Layer 5 of a small transformer language model trained on English Wikipedia (8 layers, counted from 0, width 128).
A neuron's activation on a vector x is GELU(weights . x + bias), where the dot is the dot product.
The model reads these tokens: "all" "ed" " with" " other" " U" "D" "F" " activ" "ists" " in" " the" " Del" "m" "as" " T" "re"

The vector x that enters this layer's MLP at each token. A number n stands for n times 0.054.
0 "all": 33 24 -11 -3 10 -18 1 -19 -11 -24 11 -40 23 2 12 -25 -34 -30 17 23 -39 6 26 -3 7 -13 -18 -59 -28 13 21 -23 -4 -4 36 10 -1 0 -26 10 6 29 6 -26 -23 4 0 -51 11 3 34 4 -20 18 11 -10 -35 12 -17 -5 -21 33 -12 -29 2 -3 4 0 -5 19 4 6 17 7 -10 6 -14 -9 -23 -10 -12 -39 -3 -17 13 10 25 2 3 -3 -25 47 5 16 -5 -25 15 -2 -6 5 25 8 5 8 2 42 3 31 -15 -6 20 24 9 10 -16 5 29 -8 -8 -3 25 20 -6 -1 18 8 16 -3
1 "ed": -24 30 2 8 27 19 5 19 -11 -11 4 -8 -15 19 18 10 3 10 28 5 -18 -35 6 5 -16 -10 -30 -69 -15 -6 -29 8 -25 15 -18 -23 7 3 24 -1 -23 37 30 31 -14 6 12 -23 22 -5 20 31 -18 3 -25 36 31 17 5 -12 -3 6 36 5 -14 -15 15 -28 15 2 17 11 7 -12 -41 -10 18 10 18 -8 16 -24 11 4 5 -25 20 2 42 -36 -9 17 6 20 -3 -5 24 -26 -14 -4 -28 34 -9 -6 -17 4 16 -11 -4 2 -29 -46 -11 54 -14 -3 -7 -15 -7 4 13 -5 4 10 0 -18 29 -11
2 " with": 9 35 -17 -22 9 8 13 33 -10 10 18 -7 1 -21 3 -20 9 -21 12 -9 -16 -12 13 -18 10 -21 -16 -66 -27 -27 -6 2 -10 7 -14 0 6 3 29 24 -6 18 20 25 -13 13 12 15 9 -18 -16 4 1 -10 -41 10 3 43 -2 4 -11 16 14 36 -7 8 -14 0 -4 2 -28 17 17 15 -35 -6 10 1 2 5 9 -15 21 11 14 -81 -27 9 14 -10 -15 27 12 42 13 -18 14 -19 -2 -16 1 10 4 10 -5 33 10 1 -18 -10 -2 -22 -8 63 -18 -23 22 -8 -5 -5 -10 -20 12 5 22 5 10 1
3 " other": 9 6 -8 1 9 27 23 2 -27 -1 -20 -11 -21 2 13 5 25 -11 -17 5 9 -9 11 -25 7 -4 -1 -94 -24 -8 -12 -14 -2 -4 26 -10 16 -5 17 4 -15 -5 22 -7 -11 4 1 27 24 -3 -19 18 -8 -8 -37 -11 -11 40 -29 -8 30 0 -8 27 0 1 1 -13 -34 -5 38 -6 -21 17 -29 15 -11 -29 22 -4 -3 -25 20 19 35 -7 -12 4 7 0 -4 38 21 17 20 9 5 29 13 -1 18 -6 1 21 -1 10 -7 5 -6 -8 -25 -23 -1 30 18 -47 22 -1 10 -5 11 -36 30 -23 23 -17 20 -5
4 " U": 21 -18 -15 5 11 24 40 -31 -9 -10 12 7 2 31 2 8 30 -26 9 33 -16 -9 9 -4 -9 -28 6 -4 -19 -8 -30 -2 4 25 29 11 10 -19 25 18 3 16 23 18 -19 -18 29 10 32 -13 -25 34 -23 27 -52 -8 8 39 -26 1 7 -18 3 -16 -2 -1 14 -36 -4 -9 12 19 22 6 -27 12 -17 -19 13 -19 -5 -26 -11 6 5 -13 -24 17 30 -25 4 12 -26 16 5 4 6 18 -15 -2 -4 -6 52 13 -5 -10 -31 20 18 -27 -22 -14 4 30 -4 -32 3 -9 -10 -32 9 -53 31 7 12 -23 26 15
5 "D": 13 -13 -21 4 -1 33 2 15 -8 -29 39 17 -41 -25 -15 34 30 20 -1 41 17 0 41 -40 -2 -20 -8 -46 9 -22 -29 7 4 8 6 18 -13 1 -4 29 5 14 36 7 -28 -12 25 -4 10 1 -17 16 -21 -9 -12 -24 20 36 -5 4 16 -8 -39 13 -2 9 -13 -29 -34 6 -1 8 7 -16 -12 -3 10 -12 22 -7 -1 4 26 27 19 4 -38 4 19 -45 8 -36 -5 18 -3 21 6 -7 -9 5 -18 2 30 41 4 15 -3 21 4 -12 -46 -15 7 48 -12 -22 1 9 -25 -8 11 1 -9 -11 -1 0 15 -7
6 "F": 7 -11 -30 7 -16 -4 24 32 -8 -11 15 -16 -31 -6 5 18 8 34 9 31 13 18 15 -33 -25 -28 -1 -17 2 -36 -7 19 -4 -3 4 -33 -12 6 22 28 -5 36 25 -1 -34 11 7 9 25 -8 -5 7 -27 -19 -25 8 28 19 2 1 27 -22 -19 18 3 -6 -18 -5 -35 -7 -12 21 16 -16 18 17 -1 -5 -4 21 -24 -30 -23 39 7 -8 -24 31 34 -35 -5 6 -7 35 -23 30 29 -2 -38 -13 5 -1 9 26 19 -1 -25 17 -18 -35 -47 -13 30 54 -3 -26 -4 19 -5 4 14 1 -4 10 3 5 -7 2
7 " activ": 31 4 -28 -9 -5 25 31 -19 -36 -2 20 -5 -24 -31 -6 7 22 17 4 20 -14 -3 41 -18 -26 4 -3 -52 -23 -15 10 -19 -8 8 2 -4 16 -23 9 15 -1 25 28 0 1 -7 15 8 62 9 13 21 7 -13 4 -4 2 27 8 -17 -10 11 10 7 12 -24 11 -1 -39 -13 25 20 15 -44 -24 -8 4 4 10 18 -19 -41 9 30 -17 8 20 37 13 -8 -30 6 -16 14 -7 25 35 -9 0 -26 -10 -9 19 30 46 5 -11 8 -2 -30 -21 -26 -25 51 -24 -28 3 2 -1 -2 -9 -10 -18 -14 9 1 -5 -7
8 "ists": 14 28 -31 -3 -21 23 18 27 -36 7 1 -13 8 -21 23 -8 12 -12 -6 16 5 -51 29 -17 -1 -4 -29 -50 -22 -22 17 7 -2 -21 14 -6 10 -16 5 1 11 19 15 7 -25 13 -6 21 41 5 -7 9 -20 -22 -29 3 1 20 0 -17 -6 3 18 -18 -27 27 12 -4 -11 -13 -19 24 -24 8 -36 -4 3 -7 7 13 -12 -19 24 21 -1 -5 -14 41 20 -13 6 20 -18 3 48 15 26 -16 -17 -19 3 -36 12 38 10 -3 -13 30 -6 -24 -2 -14 -11 85 14 -17 -17 -11 4 0 -4 -5 17 17 9 16 -2 13
9 " in": 17 24 -32 20 -5 36 9 9 -1 -2 -15 -8 12 -37 9 -13 37 -20 2 16 -15 -11 26 -26 -5 4 0 -60 -14 -37 -14 -9 -4 15 -1 -12 4 -13 21 36 -10 41 13 5 21 12 16 0 29 22 -2 10 2 -30 -24 -20 0 30 -5 -5 -4 8 50 9 2 28 14 -9 -11 -5 -8 8 -18 -2 -22 -5 21 -18 7 -1 12 -43 4 13 14 -77 -25 2 5 -27 -10 5 29 26 -30 -9 15 7 -16 -28 -6 10 3 12 1 -4 5 29 -4 -17 -10 0 6 33 -17 -11 9 -1 15 -27 8 -17 26 -3 35 -9 6 -1
10 " the": 20 17 -7 17 8 26 9 -6 -1 -21 -1 -28 -10 -11 47 2 -11 -3 5 3 -6 -11 18 -21 4 -31 -33 -67 -14 -22 -30 -6 -1 15 11 -11 -4 -8 3 14 -10 42 18 -5 -1 -12 17 -3 46 13 -16 16 -7 12 10 -40 15 27 -29 -17 43 -20 12 -9 -10 6 -16 -7 -7 10 7 -3 -15 -1 -9 6 18 5 -2 -23 -25 -34 3 23 11 -85 -8 13 -8 -7 5 16 25 22 -6 -17 24 24 -4 5 -7 15 19 20 -8 2 0 -1 2 1 4 -3 6 32 17 -22 26 -1 17 -14 12 -3 27 -11 36 -13 -4 -9
11 " Del": 19 -4 6 -15 -8 12 25 -5 -17 -22 43 -9 -14 -1 9 8 41 -14 18 28 -6 1 -12 1 -18 -1 -7 -9 -32 20 2 5 16 0 16 -14 6 -12 53 14 -35 49 2 -16 -1 -16 18 -12 -25 49 2 27 -26 -40 -7 -20 24 22 -51 -5 18 -5 -2 4 4 -4 -4 -7 5 -4 29 -33 27 -6 -43 16 0 6 9 -18 -27 -34 7 20 4 -25 -2 20 20 -1 3 -37 -4 10 -4 -14 29 5 -16 -4 -41 -18 19 11 1 17 38 -10 6 -12 -10 -22 -7 30 -38 6 8 16 -14 4 2 -1 36 6 6 -29 3 33
12 "m": 31 47 -27 -16 25 -15 -7 18 2 10 8 -15 -9 -25 12 2 27 11 6 42 10 5 4 4 -9 8 -7 4 3 12 -52 -12 13 26 -24 -11 2 -11 -21 14 -39 23 8 5 -12 5 11 -10 -12 -2 -14 16 -9 -9 -23 18 33 -18 -29 -28 7 4 32 -13 -32 -15 -35 -40 26 -7 5 -17 45 4 11 35 7 25 38 23 -35 -10 -13 5 27 -25 22 -11 -23 -6 22 24 -26 19 -10 -11 12 -16 -17 12 7 -22 3 -7 -4 17 25 0 10 11 -17 -20 -16 40 -16 21 -6 -28 -14 3 -1 2 15 10 -19 -29 9 11
13 "as": 12 28 -11 19 -2 21 -3 2 -5 7 36 -7 -41 6 16 0 40 1 21 34 -7 -20 9 10 -12 -19 -9 -18 2 1 -9 -18 18 20 41 -29 13 -26 -17 3 -22 0 -13 17 -26 8 23 0 12 23 -6 1 -24 -26 -31 21 7 17 -23 -22 11 -7 11 -18 14 30 -12 19 17 -12 9 -18 45 -1 -10 10 -14 5 29 5 -21 -18 -7 27 5 -62 24 16 -12 -20 30 -7 -2 16 11 4 -6 -18 -8 2 -4 -5 -25 20 -3 3 52 21 -10 -14 -45 -13 -13 29 9 6 -16 -37 6 -5 -22 11 33 6 -4 -38 -12 3
14 " T": 16 8 -30 30 -21 4 1 11 -4 -62 20 4 -7 -17 -22 -19 11 -22 17 -3 2 -18 8 -8 -10 25 -9 22 -6 -9 -31 17 9 2 6 -10 16 -10 4 39 -10 13 39 -2 -5 28 48 5 26 6 -14 45 -33 8 -15 7 -9 18 -21 11 8 -7 10 -37 3 11 25 -10 -17 -25 20 -5 47 4 -13 7 -11 -5 28 4 -13 -25 -7 23 22 -37 24 31 33 -27 -20 15 -24 23 -15 23 -17 11 -13 -6 6 -31 7 12 -26 -10 -16 13 -19 -11 -9 -5 11 54 -4 -2 0 -28 -35 -2 -5 -10 36 -3 -21 -3 -2 -11
15 "re": 9 4 -32 -14 -18 11 32 18 13 -26 7 1 -19 -3 7 27 8 5 6 9 5 -14 7 -19 -28 -12 -15 3 -18 18 -9 -2 4 39 -21 39 7 -35 -1 27 4 19 16 -29 11 11 22 7 9 -22 -26 -1 -27 -23 -13 -35 51 27 -30 -23 0 -38 45 17 0 11 -13 -13 -11 35 -22 -27 24 7 -7 31 4 -39 26 14 1 -10 -11 22 -7 -18 12 2 11 -6 2 -20 -6 30 5 6 5 11 18 20 25 -5 1 33 0 -17 -5 40 -27 29 2 -50 -1 33 0 -30 6 -23 6 -8 -22 -16 16 -15 -4 -40 11 25

Each question shows the input weights of one neuron of the MLP. A number n stands for n times 0.0059.

n484 (bias -0.042): 15 -16 -12 12 -19 -54 -16 -1 1 8 -29 -11 29 -16 -18 -44 -19 12 13 42 25 -19 3 36 6 16 8 0 -5 6 36 51 30 -25 -13 13 3 24 -16 4 49 -7 -13 33 29 6 19 -12 -17 9 -7 -16 -33 -34 6 34 5 -25 -12 3 -23 7 26 3 -10 22 -5 -5 -14 23 -24 31 5 23 0 -22 -16 -16 -4 -1 -19 2 -40 -16 42 -2 -1 4 8 -2 -33 33 -42 -40 15 15 -21 -16 14 8 -10 -28 1 7 6 6 5 8 19 10 8 19 41 -15 24 -20 -36 -14 -12 -2 -42 -31 25 -2 23 24 -1 1
Its three highest activations, in order, are on tokens 8 "ists", 14 " T", 0 "all"

n142 (bias -0.020): 6 -9 18 -7 3 1 -19 7 30 -4 1 11 -11 4 22 -10 -13 50 10 -15 15 -17 -11 22 -19 14 11 -40 -7 -1 2 2 40 -48 14 16 -19 26 16 -11 33 -45 -2 10 4 -21 -7 -9 -21 15 -37 4 -29 -23 -1 19 9 24 1 -17 18 20 -17 7 -22 27 -23 -31 6 3 10 -20 14 9 3 -44 27 -10 12 -11 -15 16 5 -8 1 -15 28 8 -34 -1 -43 -1 7 -24 -33 -7 5 -5 3 -13 16 -5 -50 -21 16 5 -5 18 5 54 1 8 -8 -5 -7 13 66 6 34 28 51 -8 27 20 -23 4 7 -3
On which token does it fire most? 3 " other"

n342 (bias -0.037): -14 -15 22 -19 -2 17 34 6 -13 4 -54 -46 6 29 38 -11 13 -46 -17 13 2 19 -4 7 31 -24 71 -20 -3 -33 -6 11 -23 -12 18 -53 34 45 -40 20 0 -37 -54 -17 -11 -17 10 28 36 16 1 -5 24 -1 19 -15 -59 -16 -44 32 46 -31 -27 27 -38 -15 -6 24 7 12 35 -15 3 -25 22 -9 -24 50 9 -41 -28 -6 68 5 17 -10 48 -20 15 41 -32 9 -19 -38 9 -1 -19 -2 17 28 -9 17 -10 -9 16 33 -38 -34 -11 24 -41 19 9 -19 38 -5 -2 21 41 14 -7 -32 -6 15 52 32 33 12
Its three highest activations, in order, are on tokens 3 " other", 10 " the", 0 "all"

n138 (bias -0.035): 4 23 13 -23 3 -32 -16 -22 11 23 1 2 -35 -3 -15 24 -38 -31 12 -13 26 -16 -34 -12 -6 -11 -17 -12 10 -14 -48 -17 34 31 44 25 27 19 11 20 -30 -54 -6 5 3 -24 -39 -8 -32 -47 -15 12 28 -43 -6 25 -14 -27 34 -4 -3 9 -16 13 15 -8 8 -37 -9 29 -15 13 8 9 -16 -11 7 -31 9 -20 9 -3 15 -7 -2 15 12 8 -9 -46 28 7 -14 7 -15 -11 -34 17 18 16 -10 21 15 4 -10 -18 44 24 6 6 -1 6 -34 1 -11 26 -5 1 -34 17 -13 -1 -1 27 10 5 -15 -18
On which token does it fire most? 12 "m"

n72 (bias -0.077): -32 -14 20 -5 -15 36 -10 59 1 -11 -5 -31 -13 29 9 4 -31 40 -14 22 5 15 -56 -8 -7 3 62 1 17 -12 2 15 -18 -8 37 -30 -20 41 -37 -22 -15 -10 -26 26 -40 -39 2 -30 14 62 8 -17 26 3 0 24 -8 8 -20 38 20 6 -2 6 -40 33 20 18 25 -27 10 -1 -36 -45 2 -49 -40 16 -23 -47 -22 18 -2 -14 -6 3 36 -4 -3 -12 -10 -17 11 -5 8 -19 8 -18 -33 16 26 2 -15 15 19 -22 -14 20 -16 34 4 4 -10 28 -3 48 -4 -48 3 -5 -18 10 19 42 38 -47 -7 -10
Its two highest activations, in order, are on tokens 13 "as", 1 "ed"

n301 (bias -0.044): 29 11 -20 -3 11 -28 -18 -2 12 4 8 11 -16 -26 4 5 -8 13 0 -6 -21 2 -25 29 35 -28 -6 2 -12 8 -5 4 -13 -26 -37 6 -19 -49 23 -16 27 4 16 1 12 -18 0 -24 11 21 -12 8 -5 -28 -20 -40 6 -12 1 31 33 40 -16 9 -23 3 9 19 20 14 -5 1 -36 -26 -25 -29 41 50 4 -24 -4 40 -6 -2 -6 -24 11 29 -26 3 -10 -13 -7 23 10 -17 -12 -3 17 30 8 -27 60 6 17 -25 -11 -4 19 35 -2 24 36 3 1 -4 -10 -22 -7 2 -2 -15 61 3 10 1 0 17
Its two highest activations, in order, are on tokens 10 " the", 11 " Del"

n450 (bias -0.020): 24 -28 -27 27 -18 -21 4 -1 -25 -9 -11 1 30 -9 -29 -4 -8 5 4 13 1 7 10 27 3 6 38 18 -27 10 15 -10 -2 -18 -21 1 5 12 15 8 7 1 17 -10 62 -15 16 -7 17 -4 -6 -5 -13 4 -8 -16 7 -8 -29 -4 25 45 21 -9 -10 8 13 -1 9 -20 50 -6 5 11 53 42 24 -1 -6 5 6 51 33 12 -5 48 0 43 3 24 34 3 19 -10 1 -28 -46 4 -6 -22 -6 22 -5 25 12 -16 -4 8 11 -8 -28 36 -29 -19 -1 -8 -38 -1 -37 1 -35 -8 -7 20 38 37 3 14
On which token does it fire most? 14 " T"

n496 (bias -0.051): 14 10 61 -7 13 18 -8 -45 -2 3 0 25 37 25 -12 -12 -28 51 -34 18 -15 -32 -11 -2 37 -26 -22 10 -44 -11 2 -15 -39 -7 -13 32 -26 -20 -12 19 -19 -3 1 28 -19 33 14 15 -16 1 19 -24 5 5 8 -3 14 -46 -15 -6 9 -15 -24 -22 27 -16 -6 -2 -12 11 12 -8 19 44 7 -20 -9 -29 -11 -16 -17 -3 -26 -48 -3 17 -17 -26 -1 4 -5 -12 10 -9 -22 -8 -15 17 -18 -38 -5 26 -33 -15 -15 43 18 7 -57 -39 28 -14 -9 -10 15 -15 -9 -17 22 -18 -24 -19 -3 -3 22 21 24 -14
On which token does it fire most, and how strongly? 0 "all", at about 1.7

n462 (bias -0.054): 4 15 -10 5 11 -17 -10 -10 13 4 -51 5 43 -2 12 6 17 -44 -7 -5 7 8 11 7 5 -8 9 3 -46 1 13 -29 -10 1 -22 21 15 -20 -32 -3 -20 -8 -14 -18 9 -16 6 -11 -35 6 15 9 -2 24 46 -14 -26 -30 -38 6 -17 37 47 -3 -14 -1 -27 25 3 24 15 -5 -4 -16 -14 -44 2 33 38 9 6 20 24 -27 -8 2 -2 -10 -51 17 -5 -23 -37 19 37 -25 10 -27 -22 7 -18 -11 -14 21 -1 -24 22 18 9 21 -8 -48 -15 -17 39 -18 -27 14 -2 -13 -48 -22 19 -39 -12 -23 20 -30
On which token does it fire most, and how strongly? 12 "m", at about 1.7

n264 (bias -0.051): 9 -10 -22 10 9 -31 17 30 4 6 27 -14 -18 -19 -7 -58 -12 30 9 -56 34 31 -30 4 -16 28 8 -7 -15 19 25 18 -21 28 -49 -15 12 9 2 -16 33 10 -4 -15 15 10 -22 -6 -21 -47 26 9 -5 -7 -9 -4 -13 -29 -10 2 8 14 -1 -19 23 -13 -51 -5 -19 1 -17 -18 29 -19 11 5 14 18 -4 -5 16 16 -49 -18 13 12 34 -16 8 2 -17 -19 -10 10 -17 13 -7 -5 -8 -42 26 6 7 -37 -2 -4 -1 -22 -1 33 16 -28 11 11 27 9 34 -3 -13 -41 11 21 14 1 -17 -5 25 -9
Its two highest activations, in order, are on tokens 12 "m", 15 "re"

n353 (bias -0.079): 34 -44 -12 38 31 5 -27 -2 -5 8 6 -34 -17 33 -10 -3 -9 7 -7 30 26 -4 26 10 -24 13 38 -19 7 14 50 0 12 -16 -31 22 1 23 -22 -80 5 -25 -23 -24 12 18 -52 -30 2 -44 13 -28 -32 33 36 16 20 -9 36 -30 66 -9 -18 12 2 42 -38 -1 6 -4 16 -23 1 43 16 -28 -6 9 -5 27 -38 -9 -2 -49 -14 -11 -36 51 22 20 36 -30 22 8 -7 -17 -5 29 -18 0 11 -21 -23 -9 -4 -29 42 43 -11 17 -15 5 50 8 -10 -24 2 -59 3 -17 16 -42 -4 8 -33 19 62 -26
On which token does it fire most? 13 "as"

n151 (bias -0.046): 14 -12 -17 8 1 -14 14 8 -22 6 11 4 -21 -35 1 22 21 3 -37 -7 7 3 -16 36 -9 9 -50 -2 -7 -38 -4 6 -11 3 23 5 -18 12 -11 -19 22 -9 8 -36 27 -27 -24 -31 -23 -33 -24 24 33 -5 43 5 -20 21 -18 -37 -32 -22 -1 18 -14 7 -29 20 18 23 22 2 -21 11 -5 30 -5 -17 -7 1 -15 4 -4 -17 1 39 -38 -21 -3 29 29 26 2 -1 -19 -19 -20 4 -15 17 -2 5 -1 -35 -19 -6 -18 -10 45 22 7 2 -10 -21 -1 -33 79 1 -20 33 18 1 -1 -30 26 -12 -20 -10
On which token does it fire most? 3 " other"